Layer 4 of a small transformer language model trained on English Wikipedia (8 layers, counted from 0, width 128).
A neuron adds its activation times its output weights to the MLP's output. To switch it off is to set its activation to zero at one token and run the rest of the model.
A neuron's activation on a vector x is ReLU(weights . x + bias), where the dot is the dot product.

Input weights of the MLP neurons that the questions are about. A number n stands for n times 0.0035.
n120 (bias -0.111): -12 -7 -10 -7 52 -28 33 -31 11 -20 -10 -29 49 -3 2 -30 3 27 57 1 17 -29 -20 24 24 -21 -7 41 9 -29 -50 23 -44 16 17 -13 -34 -17 -5 37 -30 41 0 -9 20 -10 -17 3 2 -38 -37 -13 1 8 11 -11 33 13 -25 -15 61 96 25 33 -7 -13 41 -3 -11 -5 0 -27 9 45 -34 -24 -20 -46 0 6 -25 -7 1 -26 -33 16 -55 5 40 5 35 16 -21 31 10 23 -24 21 -42 -20 -16 12 -34 1 -13 -33 33 71 2 -2 -73 -25 -2 -2 10 -19 10 36 33 -31 21 0 20 48 -19 6 -3 28
n132 (bias -0.165): -29 4 -1 41 -35 -7 -36 12 -10 -14 -68 -9 46 20 6 17 12 -19 -8 -18 10 -80 20 9 -11 12 -25 49 37 27 25 29 -51 4 -6 -11 -33 -5 -24 -65 -19 -8 15 -20 7 27 9 24 -9 -24 -39 -33 -6 11 0 -32 30 2 -8 47 13 16 -14 -7 -42 0 -15 31 22 1 -11 -3 2 -6 42 -19 -34 -6 26 -34 -60 62 12 14 -21 34 19 9 24 35 -18 14 -21 -7 21 -20 10 37 20 -15 -11 -2 -13 29 -17 -14 -53 25 -28 -18 2 27 28 -4 -10 51 -28 42 32 -11 30 -36 -13 21 -35 -12 28 12
n168 (bias -0.144): -23 -23 3 -41 -4 29 -40 30 -9 -19 -20 -12 -48 -29 23 -38 28 3 54 -13 -18 -33 2 12 -53 -17 -38 1 7 -12 -49 -22 31 -52 33 -19 45 35 2 24 10 -32 24 6 14 8 -82 -26 -29 10 -8 -14 47 -11 -20 3 -2 9 10 31 -34 -38 34 14 13 -15 -22 5 -21 5 -14 -37 -4 24 37 -24 -26 9 35 7 50 -15 54 -3 -6 20 -29 -36 15 -33 1 -91 -30 18 -11 19 -15 16 3 -41 22 -21 22 39 -32 3 -15 16 39 -30 11 -19 7 -84 20 62 5 -17 -41 -18 7 1 -43 -32 -10 -1 -40 26
n180 (bias -0.125): 22 4 -1 31 -43 -8 -33 12 32 -19 -18 22 -29 -8 -7 -9 3 40 22 5 5 -48 -10 -6 -4 -17 -26 9 27 -14 -73 -7 -9 2 55 19 -20 -26 4 30 -5 1 28 -55 26 -7 9 35 -10 19 -54 16 18 17 18 -21 25 3 -1 24 39 22 28 32 53 19 -35 10 -17 32 30 5 7 -18 -23 -52 -7 -16 27 2 40 14 39 -2 0 -16 -39 19 -10 40 29 2 -16 -42 31 -2 -1 13 -15 26 18 31 2 -61 29 -37 -2 -13 27 -11 -37 -41 4 -16 16 13 -11 -28 -12 27 2 -6 6 23 -34 -4 18 28
n186 (bias -0.003): 22 -17 -14 -38 47 -6 19 -19 -59 0 -41 28 18 13 -7 41 6 -8 20 -39 -8 0 13 -3 14 -3 -8 -2 1 20 -34 -26 7 -67 36 -13 41 4 -64 -3 -52 37 4 -6 15 26 20 -33 10 -4 -21 -51 21 -3 12 -22 -11 -17 18 -4 -27 -28 18 1 -29 18 -12 -43 -2 45 -21 -42 32 -38 23 -39 44 56 33 11 27 12 8 -1 10 17 51 51 -10 -23 -25 41 26 7 -51 -13 11 -35 -26 40 -8 -10 -18 29 -26 -7 13 9 35 -36 -17 -55 24 -8 27 18 13 5 1 31 9 -18 -17 36 -54 2 -21 39
n199 (bias -0.051): 15 -2 -7 -7 -1 -10 5 29 -36 -1 -3 18 -50 2 -16 12 8 28 -15 -21 -24 -4 -20 -6 6 5 54 -16 52 -12 10 32 -18 -39 -28 4 30 -43 4 31 37 -8 -6 -27 29 -39 14 0 27 -11 -17 26 -21 12 -28 6 -57 37 -16 23 25 2 1 -1 22 35 -8 12 34 14 3 -27 6 1 49 -7 12 -10 38 12 12 -23 -16 26 -52 -28 -23 15 -28 -41 -22 8 -16 4 -5 9 57 23 -4 -7 7 27 19 -10 -31 -1 -4 15 9 -10 -45 6 -15 -23 45 -27 -28 -36 16 11 27 29 21 15 -66 -6 -2 24
n227 (bias -0.081): 27 -12 33 -8 -32 -44 27 8 -31 -33 6 2 13 -3 -11 16 -6 27 5 28 1 38 2 27 20 -16 -8 -8 -7 -55 -16 36 -13 -22 16 1 -28 -32 2 -21 34 12 7 -43 46 -27 -17 66 40 21 -20 -11 52 -9 18 -12 -39 6 30 28 19 43 28 26 -5 -35 6 7 -8 3 0 -15 -56 -8 -26 -38 -36 28 15 -33 31 -45 -9 -15 16 -23 4 12 -15 18 1 -2 -52 12 -9 9 20 57 6 22 37 21 19 -2 27 -9 17 29 -9 -24 -7 39 -20 -36 13 4 -26 -22 -3 -29 -17 30 -6 -21 -23 -12 -5 -3
n234 (bias -0.246): 28 -17 57 -19 -6 -53 -31 37 -20 5 6 31 -19 29 31 -49 -21 4 10 -42 -26 -64 -23 16 23 -46 63 -15 38 -14 -45 7 18 -10 41 -60 44 -9 -10 -27 20 0 20 -34 15 -28 -36 20 41 -39 5 4 -4 4 -5 1 -16 19 -18 3 -25 -41 2 39 48 -9 17 -11 45 32 25 -16 -47 -28 19 -29 7 -6 17 9 60 -5 -10 40 -17 45 28 4 0 -4 -4 37 -5 57 -92 26 37 10 21 33 -11 27 -26 16 -32 -40 -26 -55 36 -28 27 28 69 -62 -6 -17 6 19 8 -8 66 -24 15 10 5 -9 26 4
n269 (bias -0.069): 7 20 -16 -57 8 -69 -26 1 19 -7 -54 5 -19 7 -10 -13 -62 2 8 -29 -1 -9 9 11 37 -31 17 -14 28 22 5 -6 -38 33 20 2 32 55 8 4 35 1 21 -63 6 -53 -26 -2 17 -10 -18 -49 17 47 -2 -25 -47 -8 -14 3 3 -20 49 33 -2 -21 35 5 9 -10 6 -38 -46 0 31 -6 -22 -9 5 -5 -17 34 38 45 12 -7 27 -3 -8 -2 -6 -13 19 5 -3 14 5 1 0 15 -3 6 25 -4 -34 -24 13 -33 -10 16 -4 -15 20 -5 5 25 -27 -11 59 11 -13 -24 -53 21 5 -43 7 -22
n315 (bias -0.104): -14 18 41 15 7 -28 -1 19 -2 -51 11 29 -11 9 -10 3 23 73 -5 -25 -22 1 -4 7 22 -2 11 -16 12 -16 -23 1 17 -6 -8 1 -15 11 23 -10 -27 7 7 -17 -5 1 -38 -10 0 -62 36 36 24 -17 -8 -4 -24 20 12 -2 -11 14 47 7 55 8 23 16 -25 33 29 -3 -10 -5 15 -2 -6 21 15 31 -1 -12 17 38 -2 -10 13 54 -28 16 10 -8 11 -22 -13 14 30 16 21 15 34 -11 -5 27 -5 11 -48 -16 -55 -20 -23 10 -2 -23 -17 11 -37 -20 25 0 -17 -36 34 -14 -34 -3 -18 11
n320 (bias -0.128): 1 -3 -25 -25 -23 -16 -7 -34 -11 -2 -27 13 23 57 47 -6 11 29 44 -25 -26 -12 2 3 34 -11 22 15 23 21 -6 -22 -41 -8 8 -7 -20 0 57 -28 -25 -28 6 -40 45 77 11 -39 -14 -36 33 -11 29 31 13 2 50 -54 -4 38 24 12 18 -18 -4 -10 -57 -30 3 29 -21 -14 -35 10 1 10 0 59 14 39 28 14 3 1 -2 -18 -37 27 -44 -39 32 20 -14 -37 -11 25 -8 22 -32 16 -42 49 -35 12 -7 41 -40 -28 -28 -42 -19 26 4 -16 -50 29 -17 -3 47 26 -30 -25 -8 -42 -37 -63 -4 26
n333 (bias -0.065): 40 -10 19 -22 -20 12 22 -15 -38 8 -15 30 -21 17 11 3 -14 -41 44 7 25 15 -25 -12 -3 72 -2 21 -3 12 21 28 25 16 16 -15 39 20 -8 16 -27 -24 -21 -9 34 -7 48 12 72 3 32 -55 -26 -5 42 -21 20 -30 -29 1 -34 -4 15 10 -9 -12 -21 -23 82 17 47 -26 -36 -25 59 46 20 9 26 26 -64 13 43 15 -47 -41 -13 35 -8 47 -24 23 -13 -22 31 28 -18 23 -40 27 51 43 -8 10 -27 -8 14 1 8 25 -29 -1 -9 -20 -24 -17 -13 51 46 -9 27 -12 -27 9 -2 -7 -28 43
n460 (bias 0.026): 26 10 -32 24 -1 8 1 -14 -6 -23 -43 8 -17 -9 49 13 -25 20 -30 33 27 24 15 13 -42 11 -26 19 4 -27 -41 36 16 -42 15 -42 -29 11 -1 10 22 -4 -17 15 19 -22 3 0 -17 6 -19 41 12 -10 -47 -17 -14 -36 13 -15 17 -4 18 2 0 -7 -13 -7 -1 5 -33 16 -17 -30 6 -29 18 17 19 -2 -41 40 37 -61 18 -32 4 -13 -18 -7 10 15 -2 -28 29 2 12 13 1 -25 44 -1 7 83 -12 -13 5 -7 8 -24 -29 51 -19 -47 31 25 48 9 7 4 -4 34 2 17 2 -15 -14 4

Output weights of the MLP neurons that the questions are about. A number n stands for n times 0.0035.
n120: -8 9 -5 15 0 32 -36 28 30 32 -29 -16 -1 12 -42 5 -11 9 -20 14 -10 29 20 4 43 -16 -25 18 -11 -30 50 41 4 -19 -15 -30 -14 18 -18 -50 34 -2 20 -6 -10 19 -22 13 -4 42 -15 -15 -43 6 40 -26 -7 24 66 -33 1 -29 -35 -65 -17 7 -29 22 -2 -1 -40 -47 4 11 37 -15 11 -6 -51 -31 -49 12 -21 -27 -1 2 0 24 -1 -2 -17 -7 -9 4 -20 -22 42 38 7 -43 -3 41 15 -10 33 6 -10 -5 22 -18 32 5 -4 32 -10 -55 22 -12 11 25 -17 26 -6 -15 -19 -33 -20 23
n132: 21 13 3 -15 -5 54 -40 26 3 12 24 8 -21 -1 -3 -4 32 -9 17 -23 9 7 -5 23 -18 -17 18 -24 -1 -9 -6 -35 20 19 40 -17 -2 -8 7 48 12 41 -1 9 4 11 -30 -7 11 -3 22 -22 15 -13 27 31 3 21 8 41 4 5 -10 -10 0 50 -3 -5 -32 -8 -21 -11 1 -11 8 -14 17 -55 29 -20 15 -66 3 11 -3 -16 -5 44 21 23 -26 9 15 48 1 -9 0 21 -50 5 5 -20 -14 29 -9 36 -3 -25 -7 22 -5 -18 -6 17 29 45 -27 -11 -11 -14 -39 -16 40 -22 24 -70 -11 -10
n168: -13 39 -17 -1 5 11 35 17 -29 -2 34 32 -63 -5 11 40 -8 -53 -1 0 -39 24 20 -10 -46 22 49 -16 7 -4 6 -32 48 -13 8 31 30 -60 -15 12 -25 1 23 13 -42 -24 -17 -15 -3 32 2 -2 34 -17 -34 17 14 17 41 2 21 20 75 18 20 -18 -25 -11 -13 -22 35 11 -2 -32 14 -24 39 -37 -2 -10 -26 -7 16 -19 6 -31 -22 -22 -6 -37 -5 -65 -17 -7 -11 45 -52 -32 73 -12 -39 -14 11 17 -24 12 14 7 19 -9 7 6 5 -11 -12 39 32 -26 -59 9 -42 15 -13 -25 0 -29 11 14
n180: 32 -9 -41 3 -6 52 3 30 -43 7 -3 1 9 11 -61 19 10 38 -7 28 24 31 -9 -2 6 -18 -17 6 1 -46 17 0 -48 -26 -11 56 8 11 -30 5 18 -2 6 35 21 39 -5 -13 16 7 2 -10 -30 2 8 -11 -24 46 -32 -13 -9 -1 -17 -2 5 -15 29 26 24 8 -7 -27 -18 13 -40 10 13 -3 6 4 -2 4 6 -3 -32 -2 9 19 -6 -35 -1 1 -8 8 3 -3 11 0 18 -9 -5 -17 -5 -4 -35 -40 25 22 -33 18 9 28 1 16 -17 4 -9 2 -35 17 12 1 12 6 -14 -8 16 -26
n186: -5 -17 -22 13 -56 55 34 -71 -9 1 41 -14 -11 -8 -5 8 -28 7 -1 -44 -29 33 30 9 -29 -13 12 27 0 -4 5 -17 27 -1 15 34 51 -26 17 -16 -39 -27 4 -3 29 21 27 -8 -18 -15 -2 16 26 35 10 -6 -3 -7 12 -6 12 8 -6 20 -26 6 -13 -14 18 10 -9 -76 29 1 -1 32 -20 -24 23 1 -2 -10 -2 38 -2 -37 63 34 3 -22 -31 20 41 10 41 -17 29 10 -16 2 -39 -11 16 -6 13 -1 1 -5 36 2 -12 -23 21 26 25 21 -8 25 -13 41 15 -28 16 1 12 4 -38 20
n199: 29 -27 -30 -7 -10 26 -26 -11 24 -24 -13 -15 21 15 9 -6 -4 -14 -5 24 22 15 13 5 -19 -4 2 -9 11 -18 -13 4 3 -11 23 -9 12 22 31 11 11 3 -11 5 -4 15 -45 -19 19 -27 -7 -20 5 -4 -11 -21 10 2 -29 -9 -9 20 -6 -19 -2 -26 -21 15 -13 -26 23 35 20 9 9 -2 17 5 -9 19 -41 -17 -22 11 17 44 11 12 1 30 33 32 -30 4 -18 -24 3 -23 -3 9 48 24 25 33 17 -17 6 41 -12 23 29 16 20 2 -6 -10 -15 -14 7 16 -12 -4 1 6 50 -32 9 0
n227: 13 12 -1 23 27 19 38 1 -12 19 -14 -15 -4 -5 -9 12 -2 31 2 -22 9 -15 17 -10 -3 0 -23 30 8 -34 33 -30 -25 -26 19 29 1 9 -12 -8 5 -10 23 5 -26 -14 25 9 19 -2 -12 -12 -30 22 30 8 -6 30 -12 -17 38 -2 -26 27 -34 -30 24 -10 32 -22 1 -35 37 -2 -27 27 21 -33 -48 14 -20 17 -8 -20 -44 -46 10 2 19 7 -5 12 -25 -4 8 -23 26 -9 -2 -53 -10 18 11 11 5 -3 -13 5 4 -27 -15 -44 -1 20 -11 -11 35 12 -33 -5 2 20 -25 16 11 8 -18 29
n234: -82 8 40 34 31 21 -9 -12 24 -40 22 57 7 17 -31 -39 42 35 25 -56 -17 -5 -27 26 41 38 61 -14 41 10 49 20 16 25 -5 -48 5 -26 -33 13 14 -19 12 37 -55 -14 47 45 -1 -36 -9 33 -11 -10 -59 20 -26 9 19 28 7 30 -8 -18 56 17 3 14 -34 18 -20 -7 -49 0 -35 10 -13 -10 2 7 8 9 -29 49 25 -31 58 51 -13 32 56 23 -10 10 -26 12 40 36 32 -47 22 22 -11 -35 -2 -34 -25 -52 16 1 36 -3 -22 5 -1 -30 -18 -41 7 30 -2 -10 -30 -4 15 -94 39 -25
n269: -35 4 21 -12 -8 -12 2 7 8 8 16 7 41 -8 14 20 -18 16 11 5 21 22 -2 46 -10 -25 1 -19 16 -24 -25 14 26 -9 30 6 6 -22 12 -7 15 -25 -26 13 -3 0 11 -13 -18 15 8 4 -1 -27 -5 8 -34 8 -10 -26 -21 26 1 0 21 13 9 38 4 15 -21 26 22 6 9 -14 30 -6 -52 30 0 -13 -34 7 -19 16 7 -16 -8 20 -5 16 -13 13 42 -43 -17 -22 -16 7 29 11 -30 7 17 19 -11 6 -18 15 -17 56 16 -16 27 -16 3 10 28 -45 -51 -24 -8 -5 -7 2 -2 -8
n315: 15 -23 -43 24 17 -7 8 -4 -9 22 15 -18 10 -21 -14 -1 35 -4 -24 12 -11 1 -4 -2 -7 16 -13 1 -7 -25 25 10 -15 10 -23 6 9 -4 -28 4 20 -15 17 39 16 25 18 -12 23 1 -13 -5 -40 23 5 -7 -5 18 -22 -1 26 4 5 19 -24 -12 -15 31 21 20 -20 5 -2 20 -12 9 22 -7 -35 -6 1 25 -8 -26 -34 -18 33 -35 5 -11 7 5 -18 -7 5 -43 14 -7 -15 0 -14 34 17 16 -5 -22 28 23 -4 12 -2 6 13 -1 -20 -16 18 11 14 10 -3 24 -5 1 -14 -12 -14 -8
n320: -2 22 7 12 -27 16 -34 10 2 17 13 -17 10 17 8 -47 24 -16 8 -10 28 -46 11 16 -20 28 38 8 27 1 -25 -1 -12 1 4 -20 29 -18 -21 13 3 -4 -5 43 -48 -60 4 0 -30 -9 15 -5 -29 -49 -48 17 -19 9 4 -1 -32 -24 -13 -60 40 -14 -11 -37 -16 4 -16 -7 16 -24 -1 -5 11 26 -25 28 -52 -1 10 23 -9 26 16 -6 13 5 -43 -28 -8 10 -52 12 2 15 -24 12 -12 10 -34 -8 -29 18 -10 -24 22 17 35 15 -6 4 52 -46 22 -13 -20 -43 30 -13 -6 -4 -6 -9 -11 33
n333: -13 -9 -3 13 -8 43 15 16 9 27 -15 41 -41 28 25 -45 -58 -20 34 -3 -4 5 -30 9 -26 -6 -16 1 18 33 -10 -12 24 5 9 -14 -18 -57 -28 -9 34 14 -23 -34 -2 58 -27 23 22 24 6 -8 15 75 30 -26 49 25 -38 54 -33 -2 16 4 -27 -20 -3 -28 7 -32 16 40 -5 -50 -32 9 -11 -17 55 43 61 6 -2 16 -17 -35 -9 -3 -31 -13 -4 -1 -9 -28 27 6 -10 -32 -21 -23 43 -18 28 -6 10 -3 6 -18 14 21 -45 -31 -30 -6 22 -37 2 -2 -38 61 43 -26 -25 -17 16 7 -5 -2
n460: -8 9 10 -18 4 -4 10 -11 -1 18 11 24 30 1 -26 18 3 -15 17 -18 -3 -8 17 0 -27 16 4 -6 13 0 30 12 -4 0 8 14 5 -5 19 24 16 25 24 16 -5 18 9 22 10 -12 14 0 -17 11 -4 28 -19 8 -6 11 -18 40 0 8 25 -16 34 14 -9 9 46 5 -26 12 -16 -16 1 -7 41 1 3 12 -1 18 4 -4 7 23 10 15 -7 -13 -17 46 0 4 4 -16 -11 -4 1 45 16 -19 25 -33 -17 -15 18 37 -7 -25 26 39 -21 -15 9 5 13 12 8 3 -16 -35 -14 18 7 3

Each question names a token from some text and the token that comes next. It shows the vector x that enters the MLP there. A number n stands for n times 0.084.

Then comes g, the gradient of the next token's log-probability with respect to the MLP's output, scaled to length 1. A neuron's effect is roughly proportional to its activation times (output weights . g). A number n stands for n times 0.004.

"\n", then "| "
x: 2 -11 -4 5 -4 3 4 5 -7 10 8 2 -15 -2 -9 10 15 -11 -7 2 16 11 6 -23 1 2 -2 -12 5 -1 16 0 -11 13 -5 4 -6 -4 -1 -11 -2 -15 -12 -1 0 -10 3 0 16 -22 3 6 3 -8 8 -14 -6 16 -3 0 9 -16 -14 -24 6 9 35 -6 20 -1 29 4 -10 3 6 6 -2 -11 -81 9 -1 -10 -19 -5 -22 -20 2 -2 7 -7 -18 22 16 -2 6 -12 9 -4 36 -6 10 10 -6 -2 -3 12 1 1 0 14 9 4 11 13 -12 11 7 -5 10 -2 -7 -9 -6 -7 -9 21 1 -18
g: -19 4 3 11 21 29 -15 -14 -16 -18 14 19 -34 13 -46 23 20 22 -21 -14 8 -40 33 20 21 -14 5 -5 4 27 -34 23 0 39 10 -63 -21 -1 -35 -37 -20 -8 4 -1 -7 18 -45 22 -5 8 50 4 30 18 11 -13 24 6 -24 -8 -26 -18 -5 11 -16 -11 -44 8 -9 -2 32 -12 -1 6 -4 -14 -5 -9 2 3 -12 -21 3 10 -21 12 19 19 48 -2 -11 10 33 14 40 28 6 11 -13 -14 12 -2 -15 -45 0 14 -3 -64 10 14 -33 6 -15 -46 12 1 7 24 18 12 28 -14 15 18 -26 -23 40 -15
Which neuron, switched off, raises the next token's probability most? n199

"es the", then " only"
x: 1 -4 4 -6 -4 23 11 -1 -3 7 1 -10 0 2 -9 1 12 -17 -1 -9 -4 3 23 -37 7 -5 0 7 14 -2 -2 0 4 -8 -8 -3 0 -3 -11 -5 2 -15 -6 12 -22 13 0 -1 -11 1 3 5 12 3 2 -11 13 9 5 0 20 2 1 -85 1 -10 -14 3 -7 -2 -11 23 -10 1 26 -17 -3 8 -75 -6 -1 8 -7 4 4 -6 -6 1 3 -9 -9 1 -16 2 4 4 -11 0 29 -7 8 13 -10 1 1 1 10 -1 -5 10 -5 12 -3 -4 -2 18 8 3 2 -2 6 -12 -1 7 -2 4 2 -11
g: -20 -14 -44 -27 -3 7 2 -8 2 -27 21 -1 16 13 -8 -26 49 -30 60 -11 -33 10 21 20 -4 19 -5 1 21 -1 -16 -26 22 14 -17 6 30 -3 40 5 11 -3 30 11 -5 14 32 -6 -50 48 -1 -25 -1 -21 -10 4 -30 -39 14 -1 26 -46 -38 -4 28 -29 5 23 -33 28 8 -19 -17 -33 21 8 25 -15 -16 12 37 -12 -12 20 27 25 13 27 4 52 -24 -23 26 18 -3 22 19 7 -6 14 -4 -16 11 9 15 9 -25 7 17 -21 -14 -5 6 25 -28 12 -9 12 -15 41 -7 1 37 -30 -17 -9 -22 7
Switching off which neuron hurts the next token most? n132

" service", then " over the"
x: -19 -1 8 -13 8 -18 20 -15 3 5 -5 6 -10 -4 -2 -4 8 -2 -1 8 14 17 24 15 -6 -8 13 -18 -4 4 -16 17 21 -14 9 -19 -6 -1 -2 2 4 -1 -19 3 9 -1 -17 6 -14 6 -1 3 4 -12 9 -6 -12 4 11 -5 -13 -5 2 -61 8 -7 -12 -4 -5 0 4 43 5 -4 1 10 1 0 -69 -16 4 -13 -7 -6 12 0 -11 5 -5 -4 -4 8 -1 -6 8 -28 13 -9 20 16 13 -9 -2 0 -5 3 11 -1 -23 23 -4 -12 -17 25 5 -1 7 -29 -3 6 4 3 6 0 -13 21 -4 -45
g: -28 10 -11 -20 -23 -12 25 -18 45 -3 -10 -16 -36 42 29 6 12 -22 6 22 42 -8 -7 5 12 -10 -15 0 -18 13 22 -19 5 -14 5 8 0 -6 16 -55 1 -22 31 -5 18 22 -27 -57 -9 -12 20 -19 -4 -20 38 -19 -17 32 20 5 -45 -16 8 22 3 43 -12 -18 -55 -2 -67 -8 13 15 15 12 -24 20 3 42 -24 3 8 20 4 -17 -1 13 4 -1 -25 9 -7 12 -36 11 -2 2 16 3 -17 7 -7 32 -11 12 -25 13 -27 -6 -26 -5 -17 -23 -4 19 -2 35 -8 -23 -12 62 -2 -1 17 43 -14 3
Which neuron, switched off, raises the next token's probability most? n460

"ia.", then " A"
x: -8 2 -9 14 -10 26 2 2 -6 3 7 6 1 22 -6 23 17 4 -3 7 0 2 14 -16 0 -12 -1 -19 9 -1 -12 -8 -1 11 23 21 -7 -4 3 9 20 16 0 -12 11 9 5 7 7 -3 6 15 -2 -3 5 -1 0 24 -3 4 -5 4 2 -60 13 22 -27 -10 -13 -12 4 23 5 -3 -11 0 4 4 -73 -2 12 -4 -24 0 -8 -14 -3 16 -1 3 -13 4 0 -2 8 2 9 8 22 6 3 10 -23 0 -10 -8 2 6 -5 11 8 5 -13 2 0 -3 6 -14 4 6 1 -13 45 -9 -13 4 10 -17
g: 0 4 -16 38 -6 -40 -8 8 27 5 -26 15 33 -7 16 2 7 9 14 10 5 -15 6 15 18 8 -5 12 24 19 -14 17 -15 0 -16 33 32 5 11 -44 -11 -22 -3 42 15 -26 -43 38 13 5 -7 -9 -12 26 1 -23 -6 6 20 -20 -43 -21 -22 -6 -51 -56 -24 -23 41 -6 12 -28 1 -8 20 -10 -3 -28 9 -10 -42 33 23 -40 2 26 -27 -6 9 8 -3 -13 4 27 4 43 26 27 -32 11 41 15 -29 55 -11 4 -17 24 46 22 1 5 7 2 1 -8 5 -12 -12 18 7 12 -12 4 -48 -9 -16 -18
Switching off which neuron hurts the next token most? n315

" the B", then "&"
x: -3 -7 -7 3 22 -5 5 -19 -3 7 -7 -17 -1 -2 2 -2 2 7 13 -9 16 8 24 -43 5 -8 -8 -17 28 7 0 -8 -6 1 8 24 -7 11 13 -6 -3 -6 -2 0 -25 12 3 5 0 -10 6 2 20 17 7 -14 -2 15 1 15 -14 0 -10 -28 -3 -2 1 -11 1 -17 4 -5 -5 16 -4 -7 -3 5 -72 -10 3 2 0 12 33 -23 10 2 -3 7 -10 10 21 -9 12 -22 5 -23 43 -3 3 25 -7 0 -11 0 7 0 -4 5 2 7 -9 15 -4 12 8 -10 19 -11 2 -6 -8 3 10 13 5 -26
g: -35 19 31 33 -26 -41 -1 -17 43 2 -26 -1 -1 -21 -18 -4 15 12 0 -40 25 4 35 12 -19 -45 7 50 12 10 64 20 19 5 -6 -7 6 7 7 -14 1 8 6 9 5 -28 -2 -34 -56 -38 3 -2 3 12 -38 1 -14 2 -13 -13 13 -4 -12 -52 -2 -3 13 27 14 0 7 -8 27 1 9 -6 -11 -13 -4 20 3 -18 -22 5 -7 2 -10 -16 -34 -34 -24 35 2 -24 -1 -33 7 19 -13 34 5 34 33 -30 -13 -28 -14 34 -2 12 25 -26 -8 -26 26 -27 -14 8 14 -18 -22 -5 -19 -6 -49 43 8 3
Switching off which neuron hurts the next token most? n269

".", then "0"
x: -4 7 -16 -9 -8 38 3 13 -10 4 0 12 -12 0 -16 14 11 5 10 6 -6 0 15 -19 1 -11 5 -12 3 -14 2 -3 -2 10 0 17 -10 -13 -12 14 4 3 10 10 6 -1 11 -20 7 -2 0 5 -17 -2 3 -10 14 17 13 -11 17 8 -10 -46 26 16 16 4 -5 -13 -2 11 8 -7 6 1 3 -17 -67 -7 5 -27 -2 -15 -3 -12 -15 21 -2 14 -4 14 -3 -3 22 -21 -6 -1 23 15 -5 8 -7 -8 16 -2 -11 -13 27 6 0 -8 -3 29 9 -12 8 -8 -3 23 -2 -7 38 0 5 16 13 5
g: 15 2 -15 -2 3 -23 4 2 16 15 46 -40 -25 -10 44 10 -34 35 -40 5 15 -9 -12 -8 -17 -32 2 -56 2 11 -3 -26 2 6 6 4 4 12 13 22 29 4 -32 -34 -23 28 -8 22 -22 -25 18 -12 -47 6 -51 -31 -9 44 17 -13 6 15 -3 -34 -18 -2 10 -13 0 19 -9 -26 26 -29 -11 -1 -26 -18 -8 9 12 -16 40 -4 -47 -12 -21 37 12 -15 10 2 -1 -2 -9 41 8 -9 9 -7 9 -24 29 22 40 40 26 -14 10 11 -10 2 -20 23 -27 39 10 -29 2 18 -8 -23 34 24 -21 7 25 -17
Switching off which neuron hurts the next token most? n180

" Britain", then "."
x: -6 -3 5 -10 -6 -11 11 5 4 -28 -6 -10 -2 15 -2 24 16 19 -6 7 -1 26 3 7 -7 -15 -9 -25 -9 -5 -2 13 -9 7 -6 -6 1 -10 13 5 1 3 -13 0 -15 -1 1 12 -5 -2 -7 20 21 -1 18 -1 8 12 -2 -6 -15 -4 -8 -49 -2 11 -19 -15 -44 -19 6 4 10 -17 -7 1 2 -6 -69 -3 -11 -12 -17 15 10 -8 -2 -2 3 6 -19 12 -5 -6 4 -3 2 -7 28 3 15 1 -2 -4 12 22 19 0 1 17 -2 19 2 6 0 2 7 0 4 -20 -2 -17 31 -9 4 11 3 -43
g: 22 19 6 21 16 6 -7 -13 18 -8 -44 4 0 -30 34 -1 18 -6 -26 15 -14 0 -15 26 -13 -35 -7 -42 -13 9 14 -10 -14 32 -15 -3 -47 -11 -3 40 -1 10 5 7 -13 -2 -5 26 20 9 -18 -5 35 16 -28 -9 28 -17 -1 13 17 7 6 -24 20 -14 -27 1 -7 -2 42 36 -4 -23 -32 -3 -12 -32 11 3 59 -6 4 28 21 17 41 23 3 -23 -6 17 -13 -19 33 11 14 -48 -4 -19 28 -22 4 -26 33 12 -9 -35 17 4 34 -40 35 43 30 28 25 -32 -41 22 -1 42 -16 8 8 6 -12 2
Which neuron, switched off, raises the next token's probability most? n315

" the", then " Wild"
x: -1 -1 3 -29 -5 22 4 0 -4 4 0 -9 8 3 -15 -4 15 -5 6 -12 7 11 20 -39 10 -16 -10 9 6 -3 -10 -2 24 -23 0 -9 2 4 4 -4 -8 3 9 9 -23 6 -3 -9 -12 -1 3 -4 14 0 7 -17 18 7 9 10 13 1 -8 -79 12 -17 -4 3 -2 0 -4 2 -6 3 11 -14 -5 15 -71 5 9 -3 12 0 19 2 2 4 0 -2 -3 9 -10 2 5 0 2 -30 31 0 16 12 0 -2 2 -3 8 7 -8 3 1 9 -14 10 0 11 8 6 -1 9 -1 -8 -1 8 5 9 -6 -30
g: -23 -17 17 21 -5 6 21 43 11 5 25 -24 11 -8 -48 41 33 -2 -20 14 13 3 27 21 3 0 27 -35 -13 -30 26 -3 -49 11 -11 23 -31 12 13 16 -39 -40 7 -2 31 28 -17 -5 -16 -3 1 -6 -18 -25 10 -23 13 2 19 25 -10 -5 -43 6 12 -4 -10 -3 -6 -15 29 3 -10 -37 5 -20 -1 -5 -23 -11 -14 23 5 -6 15 -42 -1 -11 45 -4 0 -5 19 -12 21 35 20 2 -13 -8 19 -4 -7 -6 13 -25 -2 40 20 -4 5 -11 -4 22 15 -13 13 -35 42 5 -3 -37 23 27 31 -62 68 -8
Which neuron, switched off, raises the next token's probability most? n186

"\".", then " One"
x: -1 -3 -5 17 -15 27 2 -7 -2 10 -9 6 -2 3 -16 18 12 -10 2 2 0 -4 40 -35 0 7 -3 -14 21 8 -14 -1 3 -5 9 16 -4 1 -16 10 14 -4 12 -4 6 4 1 8 4 -3 3 16 0 -6 -6 -3 7 18 11 0 12 -6 3 -62 3 14 -34 -2 -19 9 3 18 -15 -18 -3 -1 11 5 -75 -2 11 10 -7 -7 -2 -21 1 8 9 7 -2 10 -4 -8 11 -2 11 7 22 7 6 -1 -18 -14 4 -5 -3 5 7 11 4 0 -25 -3 5 -9 7 -15 5 3 -1 -2 18 -2 -2 0 14 -2
g: -13 -11 4 -27 40 3 2 -20 12 13 -10 -51 6 10 6 12 31 -6 0 10 25 -1 32 -2 55 -1 -6 -14 10 -3 0 4 32 20 22 7 39 -3 41 -34 -17 -3 -16 23 -30 24 13 -28 25 21 -7 -10 -33 -17 -2 14 -4 -16 -15 -18 -33 -1 -35 -23 -39 -26 42 36 -17 -35 7 26 30 23 -23 27 7 9 -7 -43 16 2 14 21 -16 7 -54 -16 39 -38 -32 13 9 -26 0 25 -10 9 4 33 -26 21 0 -18 16 36 -7 -40 -13 25 0 -4 -10 22 -7 27 -3 7 -17 26 -13 -11 18 31 17 1 -14 -25
Switching off which neuron hurts the next token most? n180